Layer 7 of a small transformer language model trained on English Wikipedia (10 layers, counted from 0, width 64).
Take only the direct path to the model's output, skipping the later layers: a vector added to the residual stream pushes a token's score in proportion to its dot product with that token's output vector.

Output vectors of the tokens that the questions are about. A number n stands for (n - 128) times 0.019.
"ical": 177, 117, 152, 77, 119, 138, 74, 144, 110, 170, 152, 96, 135, 133, 64, 98, 212, 80, 130, 201, 145, 132, 146, 119, 120, 159, 108, 179, 128, 78, 142, 89, 111, 156, 117, 142, 85, 54, 134, 140, 114, 168, 167, 161, 97, 135, 160, 168, 120, 86, 90, 145, 156, 156, 132, 132, 98, 158, 92, 93, 135, 100, 96, 168
"ted": 130, 89, 131, 74, 114, 86, 96, 144, 146, 137, 156, 171, 151, 101, 108, 105, 215, 165, 131, 176, 155, 168, 185, 69, 67, 169, 178, 155, 127, 108, 160, 99, 124, 124, 139, 113, 62, 40, 148, 176, 89, 153, 174, 139, 89, 129, 129, 109, 125, 142, 136, 115, 135, 152, 86, 153, 46, 58, 123, 121, 122, 171, 129, 171
"s": 166, 140, 97, 131, 116, 147, 142, 74, 78, 109, 114, 121, 158, 162, 118, 108, 167, 122, 120, 145, 111, 142, 142, 111, 117, 106, 104, 134, 106, 152, 123, 131, 154, 120, 76, 135, 159, 112, 90, 112, 136, 187, 196, 129, 167, 97, 168, 104, 118, 122, 156, 139, 157, 122, 95, 146, 141, 166, 163, 135, 43, 102, 128, 104
"ents": 149, 147, 132, 104, 104, 79, 126, 100, 141, 158, 177, 124, 157, 155, 61, 92, 161, 120, 143, 211, 80, 71, 153, 92, 83, 91, 110, 166, 88, 129, 145, 149, 105, 180, 58, 72, 110, 49, 89, 167, 108, 122, 189, 106, 88, 131, 157, 111, 179, 162, 55, 106, 203, 175, 133, 176, 78, 215, 153, 127, 145, 153, 189, 103
"ge": 130, 115, 126, 87, 150, 117, 98, 175, 119, 129, 199, 101, 107, 147, 84, 129, 121, 125, 103, 187, 164, 147, 180, 108, 72, 124, 150, 176, 90, 112, 152, 153, 107, 157, 111, 94, 105, 66, 98, 175, 151, 152, 159, 86, 113, 166, 139, 126, 158, 228, 61, 99, 132, 117, 185, 142, 135, 88, 134, 88, 109, 140, 116, 76
"ife": 124, 113, 133, 94, 115, 107, 103, 161, 162, 82, 129, 134, 123, 130, 85, 108, 110, 141, 136, 159, 219, 195, 128, 156, 51, 189, 143, 150, 117, 102, 177, 118, 128, 133, 131, 69, 136, 48, 184, 157, 98, 123, 132, 165, 109, 112, 142, 116, 162, 99, 151, 149, 104, 153, 107, 131, 87, 191, 130, 48, 81, 156, 140, 127
"ones": 72, 134, 114, 113, 129, 112, 107, 129, 111, 142, 157, 127, 96, 154, 70, 113, 156, 155, 130, 165, 196, 124, 211, 84, 94, 154, 168, 144, 82, 112, 165, 112, 92, 187, 109, 111, 99, 58, 158, 123, 127, 163, 162, 151, 116, 178, 156, 97, 160, 148, 107, 146, 182, 125, 171, 102, 83, 129, 56, 101, 72, 102, 162, 127
"line": 150, 111, 164, 89, 148, 128, 101, 161, 162, 178, 147, 138, 166, 109, 74, 148, 169, 102, 89, 170, 132, 157, 143, 134, 74, 184, 41, 184, 130, 143, 142, 158, 77, 147, 90, 94, 149, 47, 126, 136, 110, 167, 186, 95, 86, 103, 181, 121, 163, 133, 93, 112, 147, 161, 167, 167, 63, 118, 137, 47, 62, 120, 150, 108
"==": 146, 99, 120, 133, 122, 115, 106, 160, 157, 83, 145, 115, 128, 145, 118, 70, 148, 83, 86, 187, 133, 109, 144, 109, 101, 158, 217, 182, 150, 127, 162, 116, 117, 151, 108, 71, 61, 120, 142, 211, 118, 110, 98, 153, 118, 124, 203, 99, 110, 46, 105, 99, 186, 130, 154, 146, 106, 139, 122, 139, 66, 146, 175, 145
"ics": 141, 123, 151, 88, 119, 118, 63, 145, 115, 166, 152, 145, 124, 155, 74, 91, 204, 113, 115, 221, 153, 97, 143, 112, 97, 123, 135, 174, 102, 81, 142, 97, 101, 184, 100, 130, 86, 57, 124, 123, 120, 182, 145, 137, 65, 153, 133, 179, 126, 95, 86, 154, 180, 106, 100, 160, 97, 177, 108, 128, 142, 116, 138, 181
"ided": 131, 82, 168, 68, 113, 76, 94, 82, 143, 188, 152, 206, 100, 76, 53, 97, 136, 95, 184, 166, 130, 149, 159, 108, 107, 192, 128, 160, 109, 115, 156, 116, 104, 181, 141, 109, 58, 54, 128, 144, 134, 158, 140, 78, 86, 142, 156, 126, 181, 157, 115, 118, 179, 156, 152, 162, 66, 175, 142, 107, 74, 165, 158, 106
"ays": 102, 111, 142, 63, 96, 98, 113, 102, 108, 117, 138, 135, 148, 122, 66, 101, 172, 133, 163, 187, 228, 115, 169, 104, 112, 102, 167, 140, 95, 161, 146, 113, 68, 146, 111, 76, 79, 49, 158, 190, 111, 130, 147, 105, 122, 189, 213, 104, 124, 134, 104, 145, 142, 115, 173, 169, 83, 187, 137, 82, 113, 143, 201, 69
" known": 103, 130, 146, 101, 111, 136, 111, 159, 155, 163, 88, 176, 81, 157, 112, 84, 135, 97, 128, 178, 164, 140, 128, 108, 80, 176, 134, 192, 78, 108, 141, 124, 137, 121, 173, 111, 73, 81, 101, 125, 101, 120, 157, 116, 94, 151, 140, 72, 110, 140, 129, 158, 165, 132, 147, 141, 79, 187, 155, 140, 83, 134, 146, 151
"\"": 159, 101, 118, 109, 160, 112, 111, 182, 147, 116, 106, 115, 176, 169, 119, 125, 136, 114, 172, 167, 138, 125, 150, 113, 88, 139, 127, 173, 79, 111, 134, 97, 120, 147, 97, 130, 102, 112, 126, 153, 86, 93, 122, 138, 104, 134, 169, 111, 137, 118, 113, 116, 175, 99, 119, 137, 149, 137, 146, 119, 99, 135, 106, 155
"hip": 167, 96, 131, 65, 136, 87, 84, 180, 163, 247, 105, 152, 77, 122, 116, 144, 147, 71, 141, 216, 202, 110, 106, 90, 31, 218, 120, 155, 146, 65, 166, 63, 106, 157, 195, 55, 93, 50, 135, 196, 98, 149, 125, 122, 67, 81, 191, 87, 165, 166, 84, 118, 138, 137, 191, 177, 62, 160, 145, 58, 97, 160, 169, 140
"=": 99, 99, 88, 64, 141, 96, 40, 140, 103, 191, 101, 162, 98, 135, 93, 128, 118, 127, 117, 187, 132, 127, 150, 73, 106, 166, 123, 164, 125, 135, 162, 113, 60, 108, 103, 71, 63, 100, 161, 182, 104, 149, 182, 89, 153, 181, 198, 167, 133, 159, 65, 122, 146, 165, 157, 200, 91, 200, 154, 121, 64, 136, 150, 157
"^{": 92, 123, 112, 98, 133, 136, 71, 104, 125, 147, 112, 142, 85, 156, 95, 138, 111, 139, 103, 155, 135, 137, 145, 93, 141, 129, 161, 174, 150, 99, 160, 121, 128, 158, 124, 100, 78, 90, 111, 157, 110, 113, 134, 107, 100, 142, 155, 112, 147, 139, 129, 141, 180, 150, 124, 197, 119, 141, 138, 146, 82, 134, 157, 129
"anguage": 113, 89, 124, 93, 136, 144, 93, 154, 175, 93, 136, 134, 123, 117, 70, 118, 164, 129, 130, 159, 164, 132, 53, 139, 59, 193, 144, 152, 90, 92, 183, 116, 75, 182, 152, 114, 109, 50, 106, 225, 117, 133, 185, 131, 116, 106, 197, 152, 143, 117, 110, 134, 139, 126, 148, 142, 96, 172, 103, 94, 92, 139, 144, 132
"act": 173, 129, 134, 107, 138, 104, 102, 125, 122, 133, 112, 124, 118, 129, 106, 108, 180, 128, 113, 166, 146, 193, 116, 121, 102, 165, 113, 141, 81, 180, 172, 117, 78, 170, 138, 79, 127, 74, 146, 172, 105, 104, 188, 137, 75, 150, 127, 104, 134, 107, 112, 158, 146, 137, 129, 147, 64, 119, 142, 138, 114, 128, 87, 157
"ract": 181, 105, 99, 161, 126, 122, 133, 132, 136, 149, 185, 176, 90, 150, 80, 108, 210, 135, 101, 161, 115, 120, 101, 97, 77, 125, 120, 154, 85, 159, 168, 139, 99, 159, 111, 134, 104, 57, 160, 162, 89, 93, 177, 127, 80, 163, 153, 90, 121, 125, 94, 136, 164, 148, 155, 141, 68, 187, 145, 95, 92, 127, 126, 109
" years": 138, 102, 177, 106, 96, 169, 94, 131, 176, 199, 184, 182, 124, 78, 91, 144, 135, 140, 134, 155, 167, 95, 94, 106, 116, 122, 131, 169, 91, 107, 142, 119, 100, 129, 122, 88, 71, 60, 116, 149, 120, 127, 158, 145, 54, 125, 195, 129, 115, 113, 103, 151, 174, 110, 160, 121, 125, 151, 143, 102, 64, 130, 205, 124
"ause": 152, 75, 186, 58, 121, 84, 70, 138, 131, 110, 142, 127, 104, 149, 49, 113, 175, 136, 151, 169, 134, 115, 127, 127, 52, 222, 158, 140, 60, 131, 172, 153, 131, 150, 132, 144, 126, 80, 133, 157, 86, 96, 135, 156, 102, 155, 201, 71, 124, 119, 112, 160, 175, 182, 164, 125, 73, 132, 119, 109, 74, 145, 192, 102

Each question shows what one neuron of this layer's MLP adds at an activation of 1. A number n stands for (n - 128) times 0.0031.

n34: 96, 117, 64, 118, 120, 142, 133, 162, 156, 113, 123, 139, 113, 106, 133, 165, 126, 144, 123, 125, 134, 125, 121, 160, 103, 122, 160, 129, 171, 146, 87, 89, 141, 149, 128, 120, 147, 143, 108, 127, 109, 96, 119, 145, 134, 153, 175, 136, 123, 133, 187, 110, 133, 144, 118, 88, 140, 113, 103, 121, 86, 99, 133, 165
Which of these tokens does it push up most? "=="

n200: 133, 155, 205, 125, 145, 122, 148, 121, 92, 122, 108, 96, 117, 107, 68, 89, 198, 135, 133, 141, 123, 135, 135, 164, 150, 94, 143, 148, 156, 115, 149, 122, 88, 121, 117, 130, 137, 113, 134, 124, 146, 145, 149, 114, 111, 119, 135, 145, 128, 84, 76, 111, 112, 148, 167, 137, 180, 131, 122, 130, 168, 85, 85, 114
Which of these tokens does it push up most? "ical"

n25: 120, 90, 131, 130, 146, 147, 147, 116, 130, 109, 142, 126, 122, 148, 186, 107, 104, 81, 120, 118, 118, 124, 157, 115, 116, 127, 131, 111, 111, 174, 122, 140, 125, 90, 144, 131, 102, 155, 84, 147, 122, 124, 149, 105, 168, 122, 101, 130, 93, 181, 105, 121, 106, 118, 121, 116, 148, 123, 148, 137, 184, 139, 122, 171
Which of these tokens does it push up most? "ge"

n159: 119, 144, 146, 173, 122, 78, 132, 135, 89, 159, 123, 67, 136, 138, 146, 135, 147, 151, 160, 105, 133, 146, 136, 106, 146, 94, 134, 124, 129, 120, 179, 119, 155, 107, 132, 113, 123, 124, 142, 90, 134, 117, 112, 100, 108, 167, 117, 131, 109, 144, 129, 133, 99, 126, 136, 140, 140, 137, 124, 152, 147, 104, 114, 123
Which of these tokens does it push down most? "anguage"

n249: 138, 75, 133, 151, 111, 128, 126, 125, 115, 136, 124, 102, 130, 92, 191, 122, 123, 123, 127, 88, 129, 129, 141, 144, 129, 155, 142, 121, 135, 122, 98, 139, 131, 114, 153, 93, 132, 152, 113, 113, 112, 124, 144, 135, 137, 161, 137, 104, 123, 101, 120, 120, 160, 106, 132, 144, 96, 141, 86, 150, 142, 167, 190, 120
Which of these tokens does it push down most? "ge"

n125: 140, 74, 137, 117, 102, 69, 106, 109, 118, 112, 154, 121, 141, 130, 93, 102, 85, 114, 116, 98, 131, 90, 176, 189, 147, 91, 149, 159, 112, 144, 185, 82, 186, 129, 173, 108, 137, 123, 136, 102, 121, 164, 121, 151, 117, 150, 116, 145, 131, 123, 145, 138, 111, 184, 73, 142, 115, 171, 147, 81, 113, 141, 155, 148
Which two tokens does it push up most, strongest first? "ife", "ided"

n76: 146, 126, 132, 131, 198, 99, 107, 93, 121, 117, 118, 127, 132, 118, 147, 143, 131, 132, 145, 100, 137, 144, 128, 134, 109, 137, 90, 103, 105, 144, 117, 121, 137, 139, 112, 143, 165, 105, 136, 147, 144, 85, 153, 155, 107, 150, 110, 135, 166, 139, 179, 85, 152, 90, 113, 113, 105, 133, 130, 128, 157, 79, 115, 146
Which of these tokens does it push up most? "act"

n248: 84, 111, 184, 157, 188, 133, 162, 122, 97, 144, 134, 164, 120, 145, 134, 120, 136, 180, 113, 133, 146, 109, 146, 98, 147, 152, 166, 97, 106, 136, 164, 123, 163, 140, 96, 107, 89, 104, 131, 97, 93, 182, 106, 128, 124, 169, 92, 159, 136, 110, 121, 130, 125, 109, 86, 113, 66, 130, 93, 151, 87, 99, 144, 153
Which of these tokens does it push up most? "ones"

n110: 110, 101, 128, 136, 157, 151, 111, 163, 143, 132, 121, 115, 115, 141, 173, 99, 160, 84, 142, 127, 101, 114, 141, 125, 139, 121, 209, 84, 152, 128, 97, 140, 157, 152, 130, 145, 88, 118, 132, 109, 114, 145, 89, 90, 141, 115, 94, 187, 119, 77, 126, 150, 141, 145, 121, 51, 110, 137, 132, 149, 109, 156, 146, 154
Which two tokens does it push up most, strongest first? "==", "ics"

n51: 137, 125, 121, 137, 111, 133, 150, 137, 169, 132, 86, 163, 130, 147, 164, 196, 140, 118, 137, 121, 102, 124, 128, 118, 137, 94, 113, 140, 109, 147, 145, 124, 134, 126, 142, 99, 159, 143, 113, 89, 150, 123, 106, 130, 161, 152, 58, 117, 106, 62, 145, 116, 132, 104, 87, 152, 124, 135, 163, 110, 133, 97, 144, 147
Which of these tokens does it push up most? "s"

n208: 147, 130, 154, 129, 150, 101, 182, 123, 115, 160, 108, 145, 104, 130, 162, 167, 150, 74, 116, 134, 113, 121, 109, 87, 92, 152, 118, 132, 103, 112, 119, 131, 113, 150, 98, 108, 116, 87, 157, 172, 126, 116, 172, 138, 107, 167, 126, 161, 148, 148, 140, 137, 115, 111, 134, 114, 175, 143, 99, 125, 102, 128, 97, 89
Which two tokens does it push up most, strongest first? "hip", "ract"

n132: 165, 164, 173, 115, 127, 157, 130, 104, 150, 121, 106, 93, 89, 158, 160, 118, 126, 136, 139, 138, 162, 102, 111, 156, 144, 145, 132, 156, 100, 97, 47, 136, 145, 117, 160, 119, 110, 116, 129, 145, 168, 66, 114, 101, 149, 114, 129, 143, 114, 135, 107, 132, 128, 141, 128, 156, 139, 110, 124, 130, 128, 131, 140, 77
Which of these tokens does it push up most? " known"

n204: 141, 95, 143, 89, 97, 162, 152, 105, 123, 138, 116, 167, 162, 100, 102, 102, 87, 106, 74, 107, 71, 92, 168, 174, 103, 131, 166, 123, 114, 95, 104, 156, 121, 130, 140, 106, 171, 118, 183, 121, 144, 124, 153, 173, 123, 147, 111, 100, 100, 138, 132, 110, 105, 203, 158, 128, 116, 119, 130, 129, 173, 123, 144, 145
Which two tokens does it push up most, strongest first? "ause", "ents"

n92: 82, 136, 122, 106, 126, 110, 121, 121, 137, 130, 167, 145, 93, 158, 86, 183, 149, 62, 107, 110, 137, 100, 157, 126, 126, 112, 112, 112, 145, 154, 139, 187, 119, 177, 74, 125, 92, 135, 140, 98, 142, 161, 133, 86, 156, 173, 121, 120, 107, 172, 140, 113, 164, 91, 128, 120, 126, 133, 92, 171, 154, 103, 141, 136
Which of these tokens does it push up most? "ones"

n151: 119, 112, 155, 150, 111, 132, 117, 119, 100, 151, 124, 126, 160, 153, 153, 96, 133, 112, 141, 76, 110, 75, 145, 153, 90, 174, 104, 161, 168, 128, 126, 154, 148, 140, 94, 122, 121, 97, 122, 129, 101, 110, 75, 167, 121, 137, 100, 147, 169, 130, 144, 168, 85, 83, 139, 145, 112, 162, 122, 141, 147, 118, 117, 144
Which of these tokens does it push up most? "ics"

n180: 102, 121, 132, 142, 124, 137, 140, 141, 123, 122, 147, 104, 119, 136, 139, 72, 152, 137, 147, 168, 147, 109, 146, 149, 71, 124, 86, 166, 118, 124, 151, 147, 123, 156, 138, 141, 122, 104, 123, 122, 129, 108, 188, 155, 112, 93, 132, 120, 131, 110, 94, 105, 128, 76, 132, 127, 119, 120, 152, 163, 112, 145, 134, 130
Which of these tokens does it push up most? "ents"

n18: 132, 113, 155, 140, 100, 138, 138, 138, 149, 129, 102, 120, 112, 158, 96, 104, 104, 95, 119, 115, 83, 151, 128, 124, 116, 146, 103, 94, 102, 158, 152, 183, 179, 133, 135, 155, 178, 134, 107, 170, 115, 139, 96, 180, 105, 96, 128, 118, 137, 138, 122, 131, 140, 137, 141, 157, 117, 108, 110, 112, 145, 81, 126, 126
Which two tokens does it push up most, strongest first? "ause", "line"

n131: 106, 99, 119, 111, 149, 145, 164, 138, 132, 114, 172, 124, 86, 117, 143, 115, 123, 173, 139, 159, 121, 57, 105, 159, 99, 119, 139, 120, 90, 155, 136, 102, 125, 125, 115, 94, 131, 159, 78, 171, 111, 133, 132, 116, 112, 108, 133, 93, 152, 158, 124, 116, 143, 89, 160, 110, 132, 126, 131, 159, 153, 170, 164, 139
Which of these tokens does it push down most? "ical"

n122: 108, 108, 142, 128, 140, 168, 143, 97, 123, 159, 92, 128, 118, 110, 130, 80, 115, 132, 163, 145, 83, 125, 109, 106, 146, 178, 95, 163, 107, 141, 121, 83, 144, 126, 119, 122, 93, 130, 140, 117, 158, 151, 79, 151, 148, 131, 86, 176, 158, 167, 120, 126, 120, 150, 110, 119, 112, 118, 156, 141, 113, 166, 140, 128
Which two tokens does it push up most, strongest first? "ided", "="

n69: 89, 126, 124, 152, 160, 103, 134, 86, 104, 136, 152, 114, 135, 115, 92, 107, 120, 138, 110, 103, 144, 122, 70, 119, 159, 143, 155, 114, 99, 152, 148, 122, 133, 155, 112, 195, 86, 170, 120, 124, 94, 136, 136, 152, 150, 140, 127, 136, 146, 98, 119, 136, 143, 122, 133, 149, 115, 83, 138, 124, 145, 168, 155, 109
Which of these tokens does it push up most? "ause"

n139: 128, 155, 111, 134, 115, 85, 106, 121, 149, 129, 95, 136, 145, 147, 168, 143, 110, 159, 154, 71, 106, 137, 171, 115, 160, 152, 151, 135, 175, 116, 111, 125, 134, 123, 154, 152, 123, 117, 110, 139, 90, 117, 108, 132, 100, 133, 115, 143, 137, 164, 114, 173, 107, 123, 102, 97, 136, 124, 122, 166, 99, 86, 116, 130
Which of these tokens does it push up most? "^{"

n133: 166, 129, 111, 158, 128, 111, 123, 129, 137, 113, 92, 148, 174, 127, 142, 148, 96, 125, 139, 114, 124, 84, 113, 113, 117, 71, 124, 114, 112, 83, 98, 124, 114, 123, 129, 130, 137, 146, 95, 120, 171, 159, 140, 100, 132, 127, 103, 173, 144, 128, 139, 143, 114, 152, 132, 135, 152, 155, 152, 160, 155, 117, 112, 121
Which of these tokens does it push down most? "ause"

n9: 91, 113, 148, 121, 156, 161, 114, 192, 160, 85, 119, 144, 103, 129, 158, 122, 113, 171, 102, 120, 148, 97, 119, 157, 149, 120, 109, 137, 117, 140, 82, 117, 89, 110, 94, 141, 137, 130, 137, 132, 95, 113, 159, 128, 137, 129, 132, 158, 185, 117, 91, 146, 117, 136, 113, 102, 157, 142, 116, 115, 108, 117, 123, 167
Which of these tokens does it push up most? "anguage"

n100: 113, 146, 161, 140, 100, 141, 117, 152, 118, 118, 107, 157, 155, 121, 161, 146, 81, 93, 125, 124, 132, 120, 91, 118, 117, 174, 105, 87, 80, 148, 94, 103, 139, 111, 127, 144, 118, 129, 150, 145, 136, 100, 127, 111, 157, 122, 98, 171, 125, 127, 154, 144, 99, 123, 140, 151, 145, 158, 142, 163, 133, 136, 114, 111
Which of these tokens does it push up most? " known"

n210: 124, 153, 158, 95, 158, 153, 204, 136, 73, 121, 106, 111, 158, 108, 121, 150, 123, 115, 90, 164, 109, 145, 101, 162, 125, 118, 87, 131, 153, 128, 148, 101, 141, 119, 131, 108, 130, 127, 168, 168, 120, 148, 86, 97, 106, 151, 136, 141, 165, 116, 162, 103, 83, 128, 143, 109, 172, 137, 110, 111, 119, 103, 117, 125
Which of these tokens does it push up most? "line"